Layer 6 of a small transformer language model trained on English Wikipedia (9 layers, counted from 0, width 64).
A neuron's activation on a vector x is GELU(weights . x), where the dot is the dot product.

Input weights of the MLP neurons that the questions are about. A number n stands for (n - 500) times 0.002.
n10: 395 253 528 598 282 466 490 454 635 614 639 490 309 606 621 359 528 412 523 589 482 566 579 454 495 569 542 649 358 542 506 488 573 774 591 564 452 339 542 638 130 479 431 631 220 369 394 477 446 652 608 622 657 537 283 443 403 352 571 466 658 482 738 457
n23: 555 695 403 597 396 335 619 508 508 711 572 379 547 551 461 349 606 484 534 620 519 468 429 499 683 787 666 380 447 612 756 479 647 368 548 536 482 436 471 333 659 591 359 516 352 438 446 385 640 424 607 450 588 603 493 420 257 470 305 451 639 209 476 406
n25: 587 566 434 488 476 456 483 417 494 464 422 207 416 445 584 389 478 748 448 496 621 415 303 372 472 693 607 571 470 613 641 675 535 386 516 621 501 289 566 543 703 613 382 574 642 651 471 499 638 537 363 395 709 342 370 377 337 446 579 374 383 610 589 587
n26: 514 447 475 536 362 341 498 460 489 569 551 628 516 561 683 419 349 523 514 522 674 393 632 412 742 551 331 578 481 656 507 515 358 438 440 509 586 538 544 279 532 797 568 584 295 262 238 225 578 609 635 513 415 517 630 436 399 612 512 608 581 549 575 335
n40: 516 475 508 609 645 399 572 460 604 499 284 582 587 296 585 620 471 550 551 583 413 267 494 583 461 393 530 517 480 330 447 649 667 501 465 458 598 600 463 535 490 535 256 417 530 566 567 415 249 629 677 536 408 534 679 534 471 492 402 414 418 470 517 464
n44: 667 661 355 405 376 422 642 548 534 639 525 352 510 622 477 575 342 495 722 384 850 412 463 633 484 627 479 542 416 754 524 662 398 418 478 421 466 454 462 512 644 527 380 421 330 346 327 631 559 374 471 436 589 360 515 560 340 609 467 506 295 725 560 433
n47: 566 414 556 238 388 500 416 589 451 486 568 437 548 422 669 506 404 817 564 626 571 426 364 371 613 685 432 421 523 772 604 235 375 571 661 525 624 458 506 441 409 550 403 459 582 366 348 269 558 536 562 547 659 744 523 258 336 578 462 362 422 331 575 618
n48: 360 671 490 466 640 588 549 734 526 316 714 506 423 458 504 424 445 687 246 356 689 457 425 510 543 395 565 552 466 338 759 358 677 518 571 557 397 557 466 558 376 559 210 488 687 411 293 627 358 565 659 337 582 460 400 371 443 614 513 656 396 740 523 461
n55: 307 409 611 421 362 460 591 497 377 477 612 588 622 449 491 508 418 712 568 571 371 327 433 475 619 439 483 510 245 331 519 393 363 765 463 517 624 438 459 527 506 499 427 465 450 465 597 302 472 423 657 488 416 477 629 490 750 643 561 305 742 558 631 734
n62: 505 611 575 710 624 577 445 314 432 671 655 494 519 562 355 545 566 528 616 514 485 433 366 469 496 377 510 373 578 466 567 472 697 622 526 640 328 466 438 185 386 256 390 506 568 405 463 450 497 331 566 420 554 644 613 546 524 427 509 478 587 713 536 288
n70: 330 553 465 575 489 598 666 633 588 511 480 604 581 667 318 590 206 416 522 324 632 335 195 621 583 607 587 384 553 566 546 365 497 561 784 493 405 667 638 389 438 427 365 548 393 310 298 615 564 595 391 456 581 507 423 442 474 509 518 453 652 668 469 452
n71: 582 466 330 702 428 495 667 460 489 511 355 439 350 579 533 345 257 613 545 387 421 463 387 551 456 640 564 398 365 469 615 354 560 343 399 412 352 543 321 475 612 539 635 430 651 627 520 635 583 495 371 464 564 657 649 593 426 545 506 667 356 747 475 663
n89: 469 474 159 529 525 492 704 237 263 414 482 775 429 415 629 654 662 802 642 659 613 408 579 564 591 500 582 480 561 601 703 461 536 406 397 525 510 668 243 577 523 375 517 461 399 289 535 333 440 353 517 418 505 241 494 679 474 689 652 450 335 434 514 445
n90: 472 446 479 457 394 800 597 536 520 391 493 577 531 368 445 490 453 674 569 677 330 471 349 334 407 673 383 703 513 432 542 447 424 609 376 512 825 453 528 259 620 460 543 546 271 603 500 627 549 520 528 559 470 507 422 601 412 559 554 415 613 332 543 326
n91: 505 574 631 707 566 522 507 488 387 526 440 476 515 538 598 446 446 659 661 452 373 415 519 506 244 469 350 688 480 296 519 321 397 555 442 595 521 652 437 464 422 669 517 508 500 620 393 603 648 406 296 503 654 578 536 436 523 525 601 428 328 451 596 482
n98: 346 617 526 309 281 439 673 373 498 496 744 721 570 593 490 514 350 653 520 428 669 536 343 496 484 540 269 569 524 359 585 324 547 384 678 280 656 546 500 462 480 505 345 453 295 439 331 600 476 621 570 532 644 736 501 234 547 585 525 656 516 452 587 523
n110: 599 570 622 313 464 423 694 412 515 522 512 442 709 523 438 405 615 503 479 195 364 563 526 312 511 525 545 642 527 284 611 471 495 570 538 382 483 586 442 490 504 536 529 724 422 525 495 620 446 407 455 468 502 506 252 443 478 710 678 360 640 613 615 515
n126: 554 389 465 584 691 509 578 607 307 231 582 483 373 575 450 356 620 551 469 688 181 457 211 409 628 531 557 389 514 582 521 480 555 660 373 648 517 402 488 459 669 315 521 657 646 840 665 515 310 542 528 454 450 358 273 584 575 461 570 499 428 543 443 554
n128: 261 363 642 745 412 378 568 578 549 618 866 819 507 274 449 407 511 663 451 529 588 371 368 611 387 491 261 465 699 489 638 441 512 499 368 527 281 539 340 414 535 470 590 636 320 496 510 449 457 651 629 322 263 457 710 403 511 613 35 677 407 504 658 661
n129: 473 474 259 411 408 509 697 850 615 522 508 502 584 491 234 278 574 589 732 569 370 378 530 694 365 634 380 587 400 514 514 402 302 559 362 595 589 370 469 799 656 513 225 502 158 603 590 346 630 422 434 498 450 369 734 461 505 399 305 527 419 330 890 719
n131: 362 471 558 596 725 387 299 602 457 467 558 443 472 583 401 762 505 580 352 530 467 473 504 381 578 478 444 273 457 534 585 532 565 500 636 431 543 337 532 581 477 457 587 511 762 817 749 581 385 750 555 594 500 582 403 348 487 426 354 304 411 478 381 351
n138: 485 410 362 604 550 339 493 611 438 625 404 588 673 727 512 674 487 276 472 607 556 600 549 529 221 564 567 410 428 321 489 532 444 499 721 324 228 241 476 411 529 550 498 512 277 779 525 658 754 474 568 674 354 654 504 685 247 531 516 343 552 322 580 355
n142: 589 205 752 632 413 571 655 314 410 447 682 707 362 510 456 520 589 323 681 425 279 533 177 583 425 556 266 347 806 674 234 392 382 841 467 455 547 657 755 591 779 296 777 575 373 427 780 310 634 159 521 436 536 345 596 417 554 331 605 451 497 387 484 599
n147: 494 319 373 525 636 282 536 611 357 573 477 466 606 402 188 480 625 559 434 436 341 586 572 712 533 483 445 528 183 542 398 324 456 725 342 609 554 234 535 477 505 598 341 761 470 740 452 621 499 573 728 786 497 436 495 585 498 247 536 417 870 155 690 635
n148: 501 480 538 396 634 360 495 442 524 428 540 647 495 237 401 657 302 409 503 495 472 394 632 594 341 470 554 480 488 476 519 476 501 436 612 698 457 442 395 632 657 447 403 548 613 550 545 543 605 502 451 511 589 357 495 370 522 444 617 418 509 363 588 818
n174: 688 545 599 714 405 231 477 435 382 753 525 482 555 155 460 656 570 380 425 517 536 683 452 509 475 628 546 352 810 596 420 532 428 470 665 412 358 644 451 615 514 542 596 386 513 568 379 543 436 589 340 670 471 445 467 309 382 456 361 603 408 554 523 376
n184: 472 590 625 411 744 591 624 754 634 374 476 502 479 576 539 493 333 555 468 676 350 272 245 383 340 436 289 642 489 669 290 693 573 587 460 625 541 258 604 257 704 575 593 552 539 659 377 343 544 413 441 499 356 548 518 529 433 527 423 497 485 590 525 369
n185: 428 363 643 497 532 344 476 521 339 644 559 882 428 621 633 593 465 390 577 620 478 384 334 471 432 432 388 479 389 440 361 461 464 720 487 473 465 709 497 350 620 440 539 536 493 454 536 473 548 478 575 691 480 389 532 532 422 362 662 456 320 382 702 550
n197: 481 497 347 555 495 464 490 369 597 286 508 541 315 536 477 470 142 417 550 435 454 605 572 511 467 661 511 361 578 724 809 592 644 350 597 398 715 726 475 556 686 368 344 455 660 438 690 330 363 460 473 584 806 622 501 402 552 474 578 588 190 596 346 518
n222: 502 264 645 367 554 289 421 540 313 550 504 612 542 443 357 788 718 459 520 464 485 580 462 409 537 690 319 310 575 425 667 418 518 390 511 451 463 493 579 514 550 763 642 551 312 624 234 471 614 708 546 534 551 451 390 486 283 561 573 357 448 524 594 448
n232: 440 444 361 402 424 551 628 421 560 400 608 502 366 403 481 389 494 577 564 290 569 405 470 549 607 625 543 539 492 426 314 391 335 603 386 394 374 671 592 616 447 530 596 829 573 347 663 530 528 536 554 563 417 751 629 505 477 234 527 342 612 504 525 719
n245: 492 380 465 347 537 540 700 604 364 347 440 533 564 665 431 426 408 456 582 401 528 456 434 447 446 452 741 495 569 448 726 379 611 552 705 423 527 288 407 301 492 522 305 531 393 501 408 598 480 454 559 546 514 607 550 605 539 413 691 359 561 509 760 508

Each question shows a token from some text and the vector x that enters the MLP there. A number n stands for (n - 500) times 0.0078.

"acts": 449 716 712 282 475 558 447 563 421 462 368 542 546 594 623 565 527 532 263 599 315 762 683 429 589 606 690 317 420 574 409 675 600 367 575 692 515 481 590 381 386 374 489 431 216 429 727 672 437 580 383 288 349 601 653 401 384 388 579 324 453 442 450 666
Which of these neurons fires most? n131

" State": 597 672 692 361 596 650 425 516 453 614 476 587 582 565 529 623 580 652 301 554 441 755 619 333 709 457 685 530 447 574 166 642 551 333 599 567 506 489 586 274 443 471 442 395 228 332 620 584 369 598 288 282 349 392 631 425 506 344 533 457 326 446 522 684
The most active neuron and its activation: n174, at about 0.38

" of": 495 709 724 456 537 679 449 550 407 485 456 541 516 558 590 632 477 492 342 593 501 751 725 471 717 721 623 361 385 486 290 598 481 395 496 535 489 437 652 266 282 501 321 450 300 410 714 607 453 419 310 256 489 496 583 329 497 262 641 469 393 539 548 665
Which of these neurons fires most? n62

",": 445 621 778 442 495 516 499 544 431 460 433 577 486 606 637 549 510 661 291 389 415 783 709 489 672 625 640 380 429 562 242 552 580 363 361 619 559 410 652 316 326 489 268 432 227 451 752 627 478 579 365 302 375 448 627 438 491 396 625 437 389 530 510 685
The most active neuron and its activation: n55, at about 0.23

" R": 514 707 656 336 552 692 362 568 544 535 351 552 520 659 583 697 497 669 357 527 599 732 620 289 654 628 645 340 366 460 267 628 570 346 580 623 510 469 502 229 482 484 391 357 205 347 674 588 437 460 277 344 354 493 640 449 515 479 634 553 329 502 464 598
Which of these neurons fires most? n44

"-": 454 629 692 468 613 699 507 476 350 489 268 508 595 515 659 587 397 520 342 672 377 670 685 364 747 565 610 448 442 597 197 647 540 424 507 685 577 479 502 221 281 527 341 442 206 428 590 519 445 484 399 327 544 460 715 435 518 390 531 607 401 458 503 728
Which three neurons fire most, strongest first? n26, n40, n184

" 1": 402 661 777 432 545 661 381 662 466 459 368 480 438 658 610 523 483 704 260 594 454 684 791 378 677 440 525 449 282 526 245 575 504 296 447 516 414 595 600 329 490 634 395 530 181 415 577 624 463 520 273 351 375 485 664 502 490 374 597 551 457 511 514 722
Which of these neurons fires most? n26

"id": 535 768 667 357 528 570 440 606 334 480 379 535 519 579 730 589 497 482 316 583 402 781 680 457 586 635 762 440 387 517 392 684 538 264 458 547 492 503 549 338 432 423 448 438 149 520 750 672 348 532 411 294 482 550 652 305 441 439 490 428 458 407 402 664
Which of these neurons fires most? n23

" like": 468 573 710 450 541 520 440 554 369 493 454 597 545 702 624 588 475 576 291 512 344 843 632 473 672 653 586 453 442 489 307 681 481 275 466 532 392 510 624 281 352 466 311 405 256 346 744 670 548 501 343 314 457 561 659 328 497 413 477 485 461 553 467 769
Which three neurons fire most, strongest first? n98, n138, n23

" due": 418 653 667 302 461 703 382 529 388 358 395 519 611 642 689 533 520 517 299 520 429 815 665 487 576 573 623 411 392 523 429 625 486 349 618 561 495 561 657 353 482 369 323 501 172 374 680 601 460 566 319 239 436 509 614 296 476 384 614 490 501 540 611 715
Which of these neurons fires most? n98

" more": 420 725 750 463 463 537 431 514 444 378 450 541 537 576 608 534 543 616 405 599 309 804 698 400 499 720 513 452 501 434 527 636 480 260 515 637 432 610 604 307 432 488 354 498 280 363 677 613 395 658 319 256 290 484 597 320 386 409 535 471 354 563 637 760
The most active neuron and its activation: n128, at about 1.7

" served": 376 606 651 357 445 650 355 435 484 509 376 585 540 660 688 651 694 588 382 475 462 821 631 353 576 527 606 428 432 541 266 674 543 357 480 603 492 514 642 187 368 452 324 511 264 398 636 572 447 613 356 331 275 491 676 466 473 365 615 455 406 560 586 693
Which three neurons fire most, strongest first? n185, n62, n26

"ense": 455 657 727 340 608 671 437 626 361 462 317 503 544 576 604 555 551 570 207 701 453 641 607 332 611 503 596 519 377 622 326 614 661 358 564 536 540 570 682 294 407 520 506 497 148 358 578 658 472 561 399 293 364 485 639 417 549 327 522 390 459 317 479 752
Which of these neurons fires most? n184

" period": 567 664 800 441 538 567 441 547 448 510 434 680 562 513 601 392 524 532 359 670 382 881 650 424 662 499 659 378 440 598 307 616 478 312 650 556 482 458 575 376 386 462 429 459 258 362 608 682 431 532 336 276 386 340 567 302 421 426 569 420 415 490 474 797
The two highest activations, in order: n174, n148

" (": 349 708 736 501 503 610 400 504 515 444 445 600 559 622 633 677 550 631 352 593 441 780 664 289 655 611 578 371 378 542 331 574 623 277 371 581 499 459 542 265 277 509 292 534 235 459 576 606 447 517 279 343 457 331 717 479 489 468 592 485 419 549 468 694
Which of these neurons fires most? n62

"arth": 526 679 731 529 527 501 419 603 372 527 308 555 536 572 621 551 524 684 341 580 423 672 734 455 606 533 647 347 419 610 184 604 561 318 569 644 385 554 592 354 463 436 438 274 297 369 722 723 483 504 387 264 464 500 517 283 454 512 508 320 476 509 444 793
Which three neurons fire most, strongest first? n148, n131, n174

" life": 526 671 704 415 523 669 498 624 365 509 499 573 560 536 684 574 562 525 371 507 349 859 595 392 573 592 619 413 419 518 319 581 508 308 594 677 434 492 540 343 404 479 478 407 342 305 720 641 455 573 360 158 477 374 754 303 484 327 434 442 401 430 552 693
Which of these neurons fires most? n148

" out": 329 713 762 388 480 815 412 548 441 451 434 572 454 702 622 621 570 504 365 554 385 724 678 342 751 541 595 298 402 442 343 582 532 309 639 578 488 558 628 335 372 463 478 468 224 451 662 726 500 460 277 346 446 363 507 364 498 418 561 477 462 447 575 574
Which three neurons fire most, strongest first? n70, n131, n110

".": 422 598 680 493 482 539 403 579 397 515 579 583 489 667 630 537 510 651 260 352 434 705 743 454 556 580 639 418 408 549 296 461 531 397 498 600 560 535 690 286 257 402 344 561 188 428 774 648 467 606 340 270 354 353 702 455 495 440 671 521 361 546 519 563
Which three neurons fire most, strongest first? n10, n48, n185

" Rank": 372 607 647 296 506 688 309 649 387 522 412 630 544 600 664 530 596 607 323 513 567 700 740 286 589 553 649 373 294 496 208 587 490 365 507 646 454 486 635 333 466 448 551 482 216 369 622 561 415 515 348 297 339 440 732 481 394 431 637 520 469 607 627 663
The most active neuron and its activation: n26, at about 1.4

" s": 498 689 686 368 486 590 495 459 437 416 392 675 509 540 686 587 404 616 383 581 363 815 698 287 625 688 589 256 430 419 408 696 534 352 544 662 450 481 533 339 290 506 397 453 319 422 690 646 543 438 330 328 405 443 586 407 382 388 680 527 370 579 492 744
Which of these neurons fires most? n148

"0": 453 678 737 389 576 678 434 605 473 458 470 498 378 555 527 626 550 617 264 676 431 747 826 444 660 513 682 439 350 479 352 532 396 283 378 531 532 653 602 290 471 445 387 474 185 428 695 709 473 590 356 357 409 438 620 415 483 357 578 452 489 390 403 656
The two highest activations, in order: n90, n131

"ang": 524 632 640 365 544 653 421 622 315 461 291 468 489 693 672 569 584 593 152 604 444 642 575 393 655 655 673 387 446 519 167 687 560 273 438 573 473 435 608 432 453 555 551 471 238 452 637 695 431 547 345 277 479 460 680 398 577 444 539 486 431 414 369 731
Which of these neurons fires most? n25

" instead": 390 640 786 467 471 492 369 511 432 429 433 674 479 523 624 534 563 615 374 481 298 822 600 395 542 711 530 318 568 534 532 714 575 287 477 632 372 527 630 315 445 499 402 525 241 337 705 685 418 599 304 265 364 429 628 372 461 363 517 510 461 555 567 691
Which of these neurons fires most? n128

" and": 489 675 732 457 512 633 415 527 432 490 438 630 589 554 592 568 492 628 326 490 424 789 739 504 656 699 565 354 443 495 277 534 517 366 411 630 508 399 656 245 377 518 290 476 258 410 759 660 460 482 269 313 370 440 631 462 488 335 578 440 325 587 582 569
Which of these neurons fires most? n62

"ell": 491 705 608 392 628 662 424 601 339 582 371 494 600 647 773 550 543 539 288 547 424 632 640 324 579 643 678 513 431 484 257 595 620 280 513 639 530 555 566 310 373 411 642 358 148 477 605 517 455 541 330 209 357 568 681 429 513 418 549 400 376 500 473 659
Which of these neurons fires most? n184

"v": 630 675 695 436 494 626 516 647 392 500 211 542 519 537 739 485 605 529 341 643 405 724 653 423 440 534 822 468 422 514 367 623 544 337 399 686 518 627 555 314 439 388 505 262 225 389 744 524 384 495 295 297 403 575 618 387 476 481 551 481 382 435 523 644
The two highest activations, in order: n40, n89

" in": 529 646 656 499 519 739 520 556 394 498 390 584 539 583 673 548 487 440 285 581 359 742 779 454 652 576 561 423 396 508 324 608 592 374 552 573 430 549 649 312 269 497 301 453 236 352 646 586 461 450 411 286 557 565 604 262 459 249 566 521 394 490 628 696
The most active neuron and its activation: n10, at about 2

" In": 498 636 683 482 590 628 461 541 343 411 416 589 598 510 695 568 553 626 384 553 430 654 762 487 619 657 546 301 391 533 184 515 601 413 522 633 479 396 664 348 279 476 276 525 249 343 614 568 498 565 213 298 495 546 534 376 498 294 685 515 408 572 612 632
The most active neuron and its activation: n10, at about 1.4

"ivers": 497 573 697 385 617 569 372 590 383 486 407 578 567 622 667 595 583 558 257 658 376 685 599 269 568 653 637 429 434 566 297 541 679 318 521 652 512 432 595 314 451 433 542 460 212 422 689 622 468 537 165 277 335 413 647 468 609 458 566 402 349 465 479 746
Which of these neurons fires most? n126

" down": 443 633 723 436 533 681 426 537 372 438 413 568 536 645 656 538 485 428 283 613 439 800 582 337 629 587 648 373 343 510 286 653 602 323 572 622 395 477 641 407 446 565 369 419 176 411 638 749 450 511 252 288 509 464 613 309 513 482 475 494 489 511 507 743
Which of these neurons fires most? n70

" top": 590 636 755 457 548 638 367 561 420 440 449 607 490 562 608 563 648 613 349 637 387 788 671 411 715 538 552 387 411 484 237 579 549 382 700 561 393 519 615 364 513 403 397 407 247 321 618 621 452 444 293 242 364 331 606 344 436 455 589 508 358 521 600 733
The two highest activations, in order: n142, n185

" effects": 534 671 741 230 468 655 377 482 337 455 393 570 545 608 665 539 520 605 364 511 290 740 670 312 510 729 622 371 452 500 514 746 477 330 529 606 433 590 679 336 365 476 430 480 372 348 663 694 503 577 412 277 338 472 627 404 372 370 588 383 457 479 518 708
Which three neurons fire most, strongest first? n110, n25, n47

" National": 536 591 623 378 614 693 509 587 393 536 356 572 681 446 592 639 529 656 310 642 440 728 717 376 687 486 590 501 392 457 182 559 568 372 577 568 504 509 560 253 426 489 415 516 283 364 609 533 334 573 348 278 356 425 727 462 495 311 577 440 338 388 621 748
The two highest activations, in order: n40, n185

" often": 421 561 698 453 423 478 395 571 448 400 462 658 541 490 588 518 585 619 428 586 308 866 629 412 531 692 499 319 557 518 489 621 577 291 398 644 387 500 629 270 452 531 330 478 291 347 682 682 479 599 351 284 314 465 695 336 456 384 538 454 417 672 569 751
Which of these neurons fires most? n128

"rd": 419 635 660 425 552 769 417 616 341 525 453 547 412 578 582 549 548 579 358 615 550 684 764 368 673 566 741 447 376 450 254 656 478 292 465 525 537 519 613 355 473 479 495 378 165 463 789 690 447 454 274 290 425 406 644 377 400 431 568 393 480 454 482 672
Which of these neurons fires most? n90

"M": 616 573 772 472 583 540 347 476 451 551 403 602 559 557 668 637 600 683 401 396 464 628 863 418 670 679 594 374 409 455 213 499 494 298 583 647 559 485 470 326 432 356 427 409 369 374 728 644 456 381 229 290 403 418 613 448 469 412 634 592 374 419 430 661
Which of these neurons fires most? n148

"ex": 463 699 596 410 498 711 464 647 381 494 409 386 594 650 623 570 517 618 233 600 311 682 686 402 643 633 669 377 459 541 336 686 575 221 574 545 505 532 591 420 383 429 612 367 222 436 580 722 391 571 326 296 438 453 660 399 428 403 582 428 370 379 420 755
The most active neuron and its activation: n131, at about 0.77

" Def": 423 702 582 323 507 826 497 580 366 569 321 572 545 506 647 599 514 593 328 679 510 623 641 327 648 447 594 368 425 455 204 727 606 357 596 589 514 552 617 283 389 458 374 412 181 416 599 607 429 615 364 318 384 437 482 490 539 375 596 520 478 437 576 787
The most active neuron and its activation: n90, at about 0.79

"ind": 492 540 743 303 558 599 439 699 325 508 299 513 566 679 591 567 567 543 162 632 482 694 632 422 705 680 634 420 425 475 146 643 529 309 446 617 497 518 562 375 424 533 636 442 282 447 666 612 481 469 278 288 426 471 620 414 508 498 527 485 411 465 348 708
Which of these neurons fires most? n184